Layer 5 of a small transformer language model trained on English Wikipedia (8 layers, counted from 0, width 64).
A neuron's activation on a vector x is GELU(weights . x + bias), where the dot is the dot product.

Input weights of the MLP neurons that the questions are about. A number n stands for n times 0.0011.
n0 (bias 0.017): -19 168 102 -124 107 -34 -39 199 49 72 -116 -45 -238 31 -11 78 14 51 -228 293 71 51 -49 -15 -188 -129 64 188 156 64 -108 -119 -120 173 -130 65 -210 -21 16 -92 20 82 155 115 -45 -32 8 78 -7 -137 -217 172 -56 59 -68 -56 121 72 75 -95 97 -44 -194 -131
n1 (bias 0.017): 99 -109 -151 -176 7 -12 -111 -99 25 -75 -63 160 119 68 116 -132 -64 -3 51 -45 -43 -218 53 -26 -6 46 -46 -5 -23 147 21 11 13 -156 213 102 -6 114 68 -61 73 -162 -57 -52 157 -55 -44 13 71 181 55 -78 -64 -24 81 124 1 36 8 -94 -20 -29 73 160
n3 (bias -0.026): -175 -173 282 -111 -59 -30 -102 -77 36 181 79 -33 -95 233 -154 83 138 -229 -142 125 102 121 38 -68 17 -34 210 -155 -159 -46 115 88 91 24 -139 -64 81 -58 -80 289 30 -44 -98 116 244 33 -107 -101 152 34 -21 -200 -100 63 -32 36 208 -147 -134 -30 120 99 -126 -130
n4 (bias -0.037): -145 -55 -66 201 -169 -157 -84 -141 -11 162 -37 -78 -6 -5 -86 100 26 -2 50 125 210 -53 110 107 17 -185 83 56 -63 65 -66 -29 198 96 -39 71 -131 -157 -169 -136 -38 -12 154 284 41 4 -3 -148 -83 -147 -130 145 181 94 -10 -247 160 115 108 35 -24 -94 -207 -169
n6 (bias -0.057): 8 77 -30 127 -113 166 -141 -166 59 82 -31 -273 -139 8 61 -151 -27 -161 104 134 -117 82 255 7 141 104 94 -169 127 -28 -15 -77 48 98 -16 60 -196 -200 -103 -17 -163 64 106 31 -55 -22 -30 101 181 323 -183 135 155 163 39 -227 -180 40 -98 -32 -133 78 105 -4
n8 (bias -0.045): 212 -83 -190 153 119 -182 -13 -45 -48 115 162 -20 27 329 -66 -94 -188 -93 52 -16 -62 -6 -158 -18 -16 13 -18 151 -168 135 52 -168 94 233 119 -198 -57 79 134 124 -201 -167 138 -300 0 97 67 115 -19 -22 -96 -4 144 10 15 82 -21 -16 -191 79 -52 -78 -116 -91
n41 (bias 0.018): -5 -3 -123 -3 12 -101 15 -166 -45 2 -51 -31 91 37 -66 96 57 106 138 13 -20 53 56 214 -91 -31 -17 -118 -171 10 52 112 100 -31 2 116 75 -96 -19 -90 -4 -240 -5 85 -69 70 110 -98 -176 -65 109 99 14 42 -95 43 -13 96 -17 74 23 -90 -91 32
n51 (bias 0.045): -97 19 18 49 -168 -31 49 48 81 170 -11 -41 100 124 -59 64 30 -115 -94 95 -49 -53 -44 -110 -131 90 116 78 40 -95 -74 100 -22 69 3 -48 -5 -24 -16 11 -104 110 42 73 -36 -129 -66 136 71 -103 -96 -17 29 -91 -102 33 50 -216 -184 85 77 -134 20 -43
n53 (bias -0.073): 110 112 -57 -70 180 -150 93 -2 181 59 -57 -203 165 163 -17 -80 83 155 -30 32 -179 50 14 83 54 125 27 65 -135 -36 -124 83 5 -108 14 -50 -186 -129 -101 98 140 70 11 -54 -457 74 -74 134 -319 -180 20 145 -125 -23 -21 -40 62 70 141 -147 98 15 227 -182
n66 (bias -0.052): 108 -41 -30 118 -63 -113 -132 82 -242 94 65 -94 -31 25 -157 59 71 -167 97 -1 -103 83 10 204 -125 -147 56 253 -96 114 180 -3 51 74 -56 111 -48 18 -140 58 -18 -12 92 97 90 26 148 151 -112 -73 -41 -116 -26 172 -41 -102 66 -114 -141 82 82 -97 -190 -255
n73 (bias -0.024): 12 -3 91 -93 -46 126 59 121 -65 -24 37 85 -128 145 -89 114 -63 59 109 -55 74 -152 -18 193 -149 19 12 -215 34 233 -68 -41 86 -54 -54 -185 -82 -25 -132 94 -238 -42 -180 -39 14 16 102 194 -27 -108 -165 -77 58 0 215 -56 217 117 62 -28 -39 -58 -111 -141
n98 (bias 0.018): -124 191 -15 -27 -33 36 68 25 239 -76 -67 -147 -84 -80 -2 65 54 -103 -41 -3 16 -9 63 -112 92 59 89 -35 25 -68 19 -50 22 -115 -84 -107 120 -60 -17 20 160 34 25 15 -178 18 -14 199 -143 -41 73 -50 183 -11 -61 -109 53 -37 31 29 130 3 -45 -103
n101 (bias -0.001): 84 85 87 -144 -76 1 -166 38 76 -172 -18 23 -119 26 -155 29 58 -21 125 175 -68 -9 -199 -1 -90 -54 254 19 93 196 -143 -388 63 -243 -60 -127 -49 320 -50 145 103 -11 25 -17 135 102 -3 -158 -191 -83 154 -69 -5 224 3 -158 101 -140 15 103 -125 18 102 -69
n103 (bias -0.017): -7 -168 -41 66 184 40 37 195 194 71 42 46 71 106 175 124 -228 10 -2 66 -97 -168 -26 285 -114 -145 124 78 46 39 160 66 -25 -154 11 69 -96 -116 36 -30 110 -130 -99 74 -73 177 -80 50 78 -158 39 14 -94 -35 -136 -158 -86 -82 167 -204 -77 114 -87 -125
n114 (bias -0.050): 71 172 31 45 83 55 -79 -79 131 58 13 26 -82 145 -37 7 86 -15 -111 -76 -119 194 -127 75 -55 232 3 -132 -207 203 -63 98 -99 32 27 -128 -218 -53 125 119 89 65 -25 118 -130 -7 -17 -288 -42 34 -209 -35 -95 16 -102 -79 126 65 -56 35 106 151 158 -193
n130 (bias -0.011): -182 17 54 136 -87 2 -194 201 -60 156 166 25 60 -103 140 -115 80 10 -133 184 39 67 -69 -113 81 273 -88 -30 -126 -91 30 126 -28 -171 -110 -91 90 276 -33 43 63 57 44 -174 155 144 -118 -106 -108 -44 -147 -83 -16 11 -39 222 44 48 -52 -52 -132 154 -166 -318
n143 (bias -0.029): -76 -58 -12 210 -53 -107 -252 -110 123 10 -133 -74 -120 -21 -22 -186 118 191 -44 146 11 206 -28 122 -30 196 -37 -45 -195 -78 54 64 -64 64 -114 147 -47 92 160 36 -103 -32 38 37 117 224 2 -121 -90 -13 176 79 141 179 -105 -33 -22 -25 -79 -19 49 -112 -214 -192
n168 (bias -0.018): 294 -69 34 294 -143 50 45 -70 -31 147 -26 22 151 -43 73 -88 -68 -57 -176 -59 143 29 -34 -266 87 -27 212 -170 -148 123 -297 174 -60 5 36 39 -9 -138 169 -10 -56 -43 82 114 -124 89 21 -51 -119 -50 -189 60 210 111 -8 -136 73 -155 65 -127 -79 180 117 -35
n174 (bias -0.065): -119 -79 -66 -45 -44 -6 -42 -87 11 -29 -207 -227 124 101 -100 -107 50 -116 35 9 -158 55 133 248 153 -54 -51 -9 -148 143 164 90 53 330 135 -27 -101 -25 -73 142 -38 184 216 13 -7 -180 -308 68 -71 -64 -153 85 250 -71 -10 -223 -3 -31 -23 123 265 -13 -112 -32
n177 (bias -0.021): -16 -17 247 77 -112 -218 -64 50 -51 -25 128 -90 -62 72 239 118 61 -253 -55 -107 -1 -86 14 -18 286 -84 -119 137 20 6 237 110 -106 -104 -64 99 -180 -141 25 -72 -55 191 236 -82 98 65 98 12 30 -73 -146 -7 -14 -91 -54 -191 150 -17 -154 -29 208 -17 96 -54
n184 (bias -0.043): 12 1 208 -118 -102 -134 22 94 45 16 -35 -236 9 -32 139 -92 111 -77 -11 -80 -213 214 -137 -6 -94 60 27 28 45 -107 -4 49 58 -8 0 85 3 75 -11 75 -36 -80 139 -177 29 -53 70 48 57 89 -3 -22 -19 191 -79 50 -142 -104 -13 0 111 12 174 34
n192 (bias -0.048): -2 -136 -88 21 60 -28 89 -4 -32 85 -21 153 182 27 14 -18 42 58 19 35 138 23 108 -28 -34 -55 258 -37 -34 58 120 267 9 12 -113 22 -347 -34 -194 108 -6 35 -133 91 -20 -84 -190 -131 70 -187 -197 187 0 -36 -75 -151 -26 168 -72 -54 -6 -116 216 13
n198 (bias -0.045): 110 -54 -35 -41 -51 168 8 -205 46 92 133 -166 136 59 19 84 147 -12 -77 -105 -110 1 170 26 -78 -192 83 -110 50 -67 274 113 -51 -164 209 -184 -183 -45 -94 285 -43 23 69 -111 -12 -14 -137 -80 -181 77 8 -77 29 60 -53 5 50 -74 -3 56 186 102 -129 214
n201 (bias 0.000): -78 -26 -130 91 -102 59 -239 8 74 29 -140 -37 -189 163 89 16 95 63 225 -165 61 1 24 -107 50 119 -64 -56 -66 17 -4 -43 -33 -170 66 -105 147 -57 -55 -79 0 -118 50 -2 180 143 -81 -87 15 -5 -123 -28 -26 -20 -49 1 268 -46 -22 -61 -29 62 -67 56
n203 (bias 0.019): 151 -37 99 -81 36 -198 93 -59 -109 -75 85 23 -34 44 110 133 11 33 87 -135 -80 27 13 0 -34 -40 -57 6 19 -20 -73 -10 45 269 -80 -72 -228 27 -60 -107 -59 -86 93 -28 -37 -51 73 61 76 14 31 44 90 -76 -93 -119 95 47 52 -79 153 -192 111 15
n220 (bias 0.010): 5 0 30 -12 -108 -39 77 42 -57 187 -161 -58 -6 56 42 -93 96 39 -78 57 116 3 8 120 -134 -44 67 -3 59 -34 -28 -30 155 -56 -59 -38 -57 176 -12 4 -7 52 29 69 -106 -133 -48 -122 41 -50 61 -51 37 -51 -51 -51 24 -28 269 -51 66 -59 84 75
n223 (bias -0.046): 214 -107 183 -27 114 -142 151 23 -172 70 -33 -106 -6 -165 203 79 -95 -120 18 -24 -136 248 -33 16 47 132 -31 -12 -118 -52 -42 47 -1 205 103 -207 188 -37 -93 251 -22 -48 147 -197 -124 -143 -308 172 183 -56 -147 -150 158 104 -200 43 -137 6 65 43 84 -194 162 145
n230 (bias -0.034): -182 42 -105 48 -30 108 -105 57 46 25 -24 91 48 -126 -53 -8 -5 46 -74 -77 -87 49 -24 -79 -94 26 68 1 -138 -261 91 -15 291 -30 160 200 131 -50 -65 -104 36 130 120 148 -73 -45 88 -75 -105 269 31 48 -136 301 -56 -32 -132 -204 44 37 -35 275 -116 -1
n236 (bias -0.018): -164 -76 -22 48 46 47 16 47 22 29 -114 -140 194 8 -23 -149 206 -150 -60 -82 -41 133 -86 -18 -29 -92 50 -103 2 2 33 76 36 -16 37 -157 158 66 -5 40 39 36 183 158 115 17 -177 -42 10 -26 -153 -22 68 -33 61 -62 267 -173 -199 -4 67 -99 107 -133
n238 (bias -0.028): 253 85 -38 219 -42 97 88 180 -50 88 -214 -221 -2 -106 -18 -94 -66 225 -100 14 -24 170 21 -96 43 -86 190 63 -99 -55 122 -103 -26 176 42 55 -97 -231 41 70 -205 -56 -31 37 -97 32 -71 -21 137 67 11 33 106 71 8 -35 -241 -43 32 -51 42 122 -199 56
n239 (bias -0.027): -27 40 103 -86 -12 115 -4 137 -105 121 -116 -36 5 97 39 -156 -102 -169 132 -48 -4 37 14 50 30 -14 25 29 43 -150 -50 -92 -34 -46 -129 -2 29 -23 21 270 23 3 92 28 125 -5 -100 68 -103 47 -160 46 -10 -49 -157 -168 86 61 34 156 -63 54 -131 -1
n247 (bias -0.058): 193 153 -143 47 -4 3 141 13 38 142 61 -251 265 -47 -190 69 153 -1 42 23 28 137 -117 -95 -100 -24 66 -106 -68 43 -104 -22 -135 274 -135 141 -48 -1 -17 50 -37 -58 126 78 51 159 -80 285 -48 -67 -92 -60 -61 121 -59 -2 -23 -61 -79 -92 139 -232 -189 -102

Each question shows a token from some text and the vector x that enters the MLP there. A number n stands for n times 0.01.

" ": -66 -38 -8 139 -35 34 33 -49 67 -14 72 -17 164 -29 -114 -77 62 78 -69 15 -32 -16 -72 83 66 -239 23 15 165 -57 -134 -13 -65 53 -42 24 131 -7 -31 11 -1 -8 -141 -59 -4 -54 201 41 133 34 -33 -183 -80 -25 61 -9 -13 -9 42 205 61 -100 -43 39
Which of these neurons fires most? n247

".": -63 -115 -118 155 -23 115 -192 -186 105 -145 8 -21 68 50 2 -20 -9 18 11 23 -6 -30 -67 45 171 2 -45 -31 103 -57 -122 45 -24 32 -45 7 60 3 97 -125 -16 -5 -14 -22 -47 15 129 -11 111 120 -118 -60 -46 -46 96 85 17 46 -61 225 -88 40 -32 56
The most active neuron and its activation: n6, at about 1.4

" the": 23 -106 1 96 -15 3 14 -12 -33 50 -67 7 36 -27 38 19 -24 93 -23 -46 -4 12 -113 20 112 -148 -17 -10 -85 -133 -53 39 -28 132 -71 -80 -84 53 125 -69 78 59 -102 34 17 -115 131 -14 91 -111 -7 -109 -56 21 72 -42 -35 22 -41 374 1 121 57 -46
Which of these neurons fires most? n114

" Rome": -3 -121 -113 38 -28 18 -44 28 125 -90 -91 78 -27 38 -85 -21 -158 56 -44 10 -5 -81 -24 -49 84 -18 -60 -3 38 -140 -88 85 62 70 23 -97 132 71 51 -65 16 48 -82 -69 -13 -43 208 119 123 30 64 -213 -66 0 38 66 -36 87 -51 295 61 -1 -64 -4
Which of these neurons fires most? n8

"'s": -27 -177 29 118 -59 -72 -44 -2 -7 -50 -63 60 -17 103 22 55 -5 87 -47 27 69 -11 -67 27 -15 -40 19 11 148 -124 -42 2 -23 68 -77 -63 32 126 215 -33 28 -14 -159 20 -13 -181 -23 41 117 -66 -32 -22 -33 -134 82 5 -1 59 -83 308 -105 71 21 44
The two highest activations, in order: n51, n220

" The": 76 -101 -8 96 14 6 -94 -93 -94 -69 43 48 37 3 37 7 17 56 -72 -71 -119 45 -61 69 117 -150 9 -25 60 -47 -2 39 -83 91 -88 -11 11 42 95 -91 29 -14 -88 -29 85 -56 130 52 138 -66 -42 -126 -82 -4 69 -73 -15 26 20 373 -35 51 -51 5
Which of these neurons fires most? n66

" |": -18 -89 43 103 -69 97 -38 -162 -6 1 27 22 44 -24 -26 -15 61 -15 -65 74 -72 -46 -64 116 94 -182 9 -20 135 -106 -39 11 -86 -11 -96 6 46 64 64 62 38 29 -118 20 2 -10 119 4 109 25 -60 -186 -29 -35 50 76 -147 72 77 291 16 -25 -39 -45
Which of these neurons fires most? n3

"0": -139 -87 -33 144 -46 -2 2 18 68 32 -68 130 -69 -39 16 -115 24 189 93 16 -53 -99 -99 -5 102 -107 -163 -28 53 -28 -67 -102 37 106 -38 -38 41 66 56 52 92 84 -120 -55 -28 -20 32 -50 7 22 206 -144 -97 -110 58 94 -105 89 -60 191 -52 60 79 47
The most active neuron and its activation: n1, at about 0.36

" to": -10 -89 -46 35 -32 -87 59 15 36 -6 49 7 43 27 25 -9 -123 112 -91 98 -24 53 -88 105 -27 -222 9 26 80 -33 -2 23 38 108 -132 1 -45 38 -85 -22 97 43 -100 103 -120 -140 25 -85 136 -73 -58 -44 -50 -63 -12 140 -4 52 -42 270 53 -11 26 90
The most active neuron and its activation: n192, at about 1.4

"bon": 39 -53 -92 45 57 42 -76 -10 -56 -191 -8 133 -43 113 -44 -43 -50 46 12 -58 -11 -106 -15 -35 51 39 -88 90 117 -42 -73 0 -136 52 26 -71 103 78 169 -71 -47 -41 -66 -82 24 8 46 31 33 77 115 -187 -37 -40 39 36 -58 111 24 331 -66 68 -132 1
Which three neurons fire most, strongest first? n8, n1, n201

" that": -15 -76 13 36 -48 -39 66 -33 16 27 -45 32 -2 26 66 -52 81 -2 -18 123 -2 -88 -41 126 65 -114 7 11 63 -127 4 -53 -42 14 -56 -6 -88 28 17 -101 147 28 -3 51 -50 -142 53 -39 115 -93 -94 11 -107 -45 -3 -51 -14 84 65 386 -30 -90 -77 96
Which of these neurons fires most? n4

" with": -13 -60 -34 10 90 46 -131 -81 88 -152 -12 60 60 -8 70 74 -90 80 -101 134 10 -32 -39 58 -56 -154 14 -9 192 -110 -1 24 -164 7 -48 -54 12 48 155 -37 -33 27 -54 51 15 -90 41 46 115 93 -17 -86 -145 -54 116 52 -25 57 33 250 -63 68 -135 -16
Which of these neurons fires most? n0

" be": 27 -253 -112 69 22 -87 30 65 82 -34 18 96 54 30 -8 23 -55 177 -33 85 -83 47 -41 109 -25 -101 45 100 85 -69 4 -25 -35 69 -102 25 -69 53 -5 -36 -26 134 -157 97 -135 -45 161 6 43 -132 9 -30 -57 -143 51 1 -75 26 10 206 -10 -13 53 -72
The two highest activations, in order: n103, n192

" Republican": 11 14 47 197 -44 0 -71 -87 41 12 39 -17 -25 -91 -60 20 -22 25 -12 -53 -112 -28 -62 32 66 -131 -133 -66 173 -75 -121 -39 -17 -9 10 71 133 114 117 101 57 -36 -71 83 -21 -130 232 50 88 11 -35 -138 -97 -42 -20 62 -30 34 15 275 -9 -66 -74 -3
The two highest activations, in order: n66, n239

"P": 31 -109 -35 14 -78 172 -43 -91 47 -193 53 -11 94 -22 -69 37 16 72 -12 -56 -20 9 -171 -17 106 -79 -136 -46 105 101 -3 -3 -129 20 -108 -27 33 95 20 -94 81 77 -81 -17 120 -13 172 -19 32 -19 -64 -113 23 -127 76 40 105 47 52 240 28 -15 -70 -6
The most active neuron and its activation: n73, at about 0.75

" baseball": -57 -64 -43 79 1 -83 55 49 -69 -52 -89 46 -69 -61 57 -22 -15 121 14 0 -12 4 -162 -55 3 -16 -125 -10 118 -93 -86 24 -33 10 34 -53 76 98 151 41 38 36 54 -63 16 -190 200 21 58 -63 40 -227 -5 -16 56 -58 -27 -2 39 345 13 31 16 44
Which three neurons fire most, strongest first? n223, n184, n220

" were": 47 -223 -163 49 -10 -82 40 70 23 -54 45 34 -36 105 64 46 -81 149 53 81 -26 -1 -57 55 -43 -99 -30 67 100 -167 -49 60 -70 -82 -74 1 -18 106 89 -96 57 54 -51 -100 -40 -13 0 23 63 -125 45 -85 -56 -38 69 41 -100 49 8 275 -14 4 134 0
Which of these neurons fires most? n103

" all": -14 -146 -65 58 25 -40 63 40 -27 -131 12 0 8 -63 21 -70 32 12 17 -19 49 -46 3 132 13 -146 -38 -12 -26 -97 26 -1 -123 1 -36 -4 39 171 -20 -37 14 121 25 15 -45 -162 83 -79 13 18 -1 -97 -91 -10 103 -75 28 17 97 384 40 72 -40 31
Which of these neurons fires most? n174

" among": -94 -65 -44 51 47 6 -82 11 96 11 -18 -46 -1 4 -11 20 -34 95 66 69 -35 -42 -67 169 75 -188 -97 -4 -85 -100 -2 -28 -96 86 -72 -47 -57 87 22 -10 46 117 -29 -18 2 -179 78 -70 76 -30 -68 -15 -112 -74 120 -8 -17 56 40 327 -20 111 11 51
The most active neuron and its activation: n174, at about 1.2

" in": -69 -71 3 1 -32 39 -115 42 95 49 -48 -41 6 98 -46 1 11 -21 -138 81 55 -3 -62 -8 18 -165 -70 70 -61 -63 -91 17 -53 90 -171 -38 -40 21 37 41 45 88 -42 6 34 -86 49 -17 7 -40 -6 -59 -13 -42 103 54 19 0 -2 402 26 68 -29 95
The two highest activations, in order: n3, n51

" |\n": -145 -121 -35 136 -26 40 125 -7 67 91 -4 35 62 -5 -97 -50 -66 73 -1 -5 -57 -54 -39 23 -25 -80 -122 -55 133 -70 -101 -53 -21 165 -126 14 -25 104 93 0 102 50 -59 -79 112 -55 15 -167 69 76 159 -162 -128 51 -12 101 -30 94 -9 170 -105 -54 91 46
Which of these neurons fires most? n220

" La": 78 -36 31 25 -93 78 -88 -13 31 -164 0 52 96 85 18 22 -93 65 -69 -67 -64 9 -2 10 30 -110 -104 3 120 -73 -31 127 -62 33 -91 40 -36 67 87 5 48 71 -25 49 5 -53 162 -25 -28 -43 48 -168 -140 -13 41 8 -4 -68 -32 382 -21 23 -82 6
Which of these neurons fires most? n66

"lin": -165 -38 -22 30 -47 -29 16 18 -5 -84 -39 2 8 66 -40 -60 39 70 -52 116 6 -56 -58 18 -15 -43 -91 -27 41 2 -78 53 8 122 -96 -21 33 -39 45 -13 -2 141 10 -28 27 -118 39 15 9 -57 -67 -89 21 -12 -69 4 1 26 65 468 54 -38 3 11
The two highest activations, in order: n174, n51

" being": 51 -204 -118 36 5 -18 51 96 59 -4 87 62 15 93 41 39 -66 175 -15 108 -16 -9 -104 97 -41 -130 27 65 30 -75 -23 54 -16 53 -88 -32 -86 12 -20 39 21 165 -91 12 -145 -132 34 -14 44 -168 -5 -104 -30 -45 44 27 -58 -23 18 259 -20 -28 78 -66
Which of these neurons fires most? n192

"1": -131 -86 -8 138 -28 30 -63 0 2 -48 -12 69 77 50 -33 -83 75 118 -57 8 -129 -74 -111 29 59 -142 -51 36 2 -30 -75 -10 -50 119 -59 -20 144 60 -2 39 30 142 -67 -12 -7 -40 89 -47 68 43 -37 -154 -10 -123 17 -1 -53 60 78 353 36 -34 -52 -17
Which of these neurons fires most? n174

" gone": 98 -213 -120 76 -61 -142 56 36 32 -216 90 120 -52 29 10 -7 -53 137 -72 25 -43 -14 -25 60 -28 -86 16 65 73 -6 -149 129 -99 -13 -70 -6 -21 137 164 54 -5 56 -57 89 -62 -32 182 29 11 -28 -14 -50 -8 -6 29 -10 -33 49 25 221 -68 -93 -49 34
The two highest activations, in order: n8, n203

"With": -71 -50 -96 93 -41 43 -16 -8 89 -47 -35 120 42 17 33 57 9 66 -113 52 -62 -5 -133 116 -34 -133 -35 109 64 7 -4 78 -62 58 -158 51 -39 93 -86 -15 -18 50 -57 -71 61 -192 111 -24 110 -111 -58 -62 -56 -68 68 68 -52 48 66 281 21 7 -119 80
Which of these neurons fires most? n0

"rib": 100 -67 -278 -16 63 -8 9 62 -42 -149 76 92 -68 75 -78 -20 -24 133 22 58 20 29 25 37 -29 57 -106 77 14 4 -113 -47 -106 31 17 -31 67 47 26 -92 14 -14 -60 -125 42 -41 177 -174 12 55 4 -179 -26 -63 44 77 61 29 66 265 -38 -7 -65 78
The two highest activations, in order: n8, n1

" which": -55 -36 40 78 -18 6 37 -43 20 37 -37 21 -36 6 42 -40 86 66 6 128 50 -67 -79 89 23 -101 18 0 -4 -115 -12 41 64 68 -25 -10 -69 -13 -24 -79 40 78 26 -29 -93 -159 54 3 27 -136 -89 -34 -41 -67 2 -6 -24 -9 -32 453 8 -85 -17 59
Which of these neurons fires most? n51

"81": -72 -14 -141 134 -102 91 -62 9 122 75 -62 107 -41 47 -48 -79 44 107 24 -26 -67 -31 -58 -16 110 -12 -163 -25 -8 78 -102 -101 46 36 -17 -58 50 92 34 23 129 122 -139 -45 -61 -7 56 -34 52 33 54 -238 -167 -129 124 4 -7 75 -75 188 -71 42 107 35
Which of these neurons fires most? n114

" and": 12 -103 -74 51 86 42 -25 -109 51 -104 -29 -69 18 52 -10 84 -53 200 -31 90 25 -27 -26 45 22 -126 34 44 38 -129 5 15 -55 -17 -62 -46 -70 97 168 -99 -1 39 -57 -7 -35 -81 -10 -8 2 72 97 -96 -113 -44 35 83 -30 91 -40 352 -129 25 -68 85
Which of these neurons fires most? n41

"had": 111 -170 -102 123 55 -36 -22 43 -56 -222 -9 72 -86 51 -9 -19 -11 109 -42 80 -59 9 -51 155 75 -36 -38 46 -7 43 -5 17 -73 19 -127 -64 3 104 -69 16 7 19 -74 42 -66 -105 143 -50 49 54 -59 -105 -55 -168 96 39 24 40 119 252 54 -99 1 27
Which of these neurons fires most? n73

" a": 76 -107 -142 56 -77 37 -20 67 -13 -47 -4 153 127 15 82 -17 -46 99 -67 58 54 40 -29 -10 37 -188 22 26 17 -158 -77 62 -121 4 -81 19 37 46 138 12 -9 17 -98 83 -86 -128 73 -14 32 -86 -48 29 0 -42 80 -74 25 -29 24 310 -47 45 44 -109
The most active neuron and its activation: n168, at about 1.4

" gr": 107 -105 -42 -49 -42 62 36 66 -109 -192 84 59 2 19 47 -60 0 214 -29 -32 46 37 -36 -40 1 65 -121 70 79 -14 -54 55 -190 -89 -47 -24 -6 67 151 -4 60 -39 36 -28 84 -141 223 -32 88 -35 -111 -157 -61 25 55 52 -89 -128 -22 206 37 6 4 49
The two highest activations, in order: n1, n184

",": -58 -131 -41 50 36 23 5 -154 49 -31 -76 10 75 56 -46 3 -31 131 15 116 75 -89 -55 4 6 -115 -32 62 4 -182 -66 2 -39 20 -70 -10 8 70 81 -120 71 18 -32 3 -46 -48 37 8 -21 -30 91 -113 -38 -31 21 127 2 84 -27 369 -82 36 7 123
Which of these neurons fires most? n41

"2": -69 -87 8 171 16 28 -72 -78 105 -30 8 85 153 -17 -31 -10 36 77 -24 4 -118 -34 -140 -33 102 -102 -45 74 117 -56 -71 -67 -145 -22 25 -32 152 50 34 44 49 100 -103 -24 -64 18 44 -29 82 109 -63 -194 -80 -173 75 18 -83 87 61 245 3 -31 -36 -11
Which of these neurons fires most? n130

" previously": -3 -118 -45 90 106 -49 -46 7 89 -20 18 118 18 -19 8 14 -35 179 24 55 -63 -68 -138 78 78 -83 28 35 -73 -165 -71 -24 -29 143 -55 -33 -41 29 42 -106 101 213 -74 -57 -86 -134 58 11 67 -62 22 -174 -49 -62 105 -55 -63 86 10 233 9 20 77 -55
Which of these neurons fires most? n53

"61": -66 -68 -99 122 -101 88 -161 2 104 -18 -46 134 6 23 -25 -52 49 144 -28 -40 -100 -56 -107 -34 142 -27 -57 -15 -27 0 -115 -89 -28 -36 -69 4 80 34 48 27 61 49 -104 -74 -28 118 124 17 104 16 -4 -193 -89 -143 96 -18 11 111 -17 271 -11 46 40 55
The most active neuron and its activation: n201, at about 1

"al": -53 -46 -78 -10 -8 96 14 70 -91 -177 6 58 -42 39 31 -102 -51 128 -50 60 -4 -48 -62 38 93 -50 -76 -1 50 2 -7 -22 -144 58 -75 -59 7 70 146 43 1 -52 35 -59 -3 -77 105 -10 -11 85 98 -125 10 -87 37 60 -36 17 12 415 9 14 -65 -79
The most active neuron and its activation: n8, at about 0.75

" is": 60 -161 -172 55 -28 -20 -17 45 89 -59 78 68 34 72 31 20 22 173 -40 120 -37 38 -96 86 -17 -16 -25 90 52 -93 -70 45 -107 24 -72 -21 -120 31 145 -142 131 128 -114 -58 -125 -93 73 56 -5 -187 -41 -40 -112 -90 84 44 -47 53 -11 177 -40 -6 107 78
Which of these neurons fires most? n53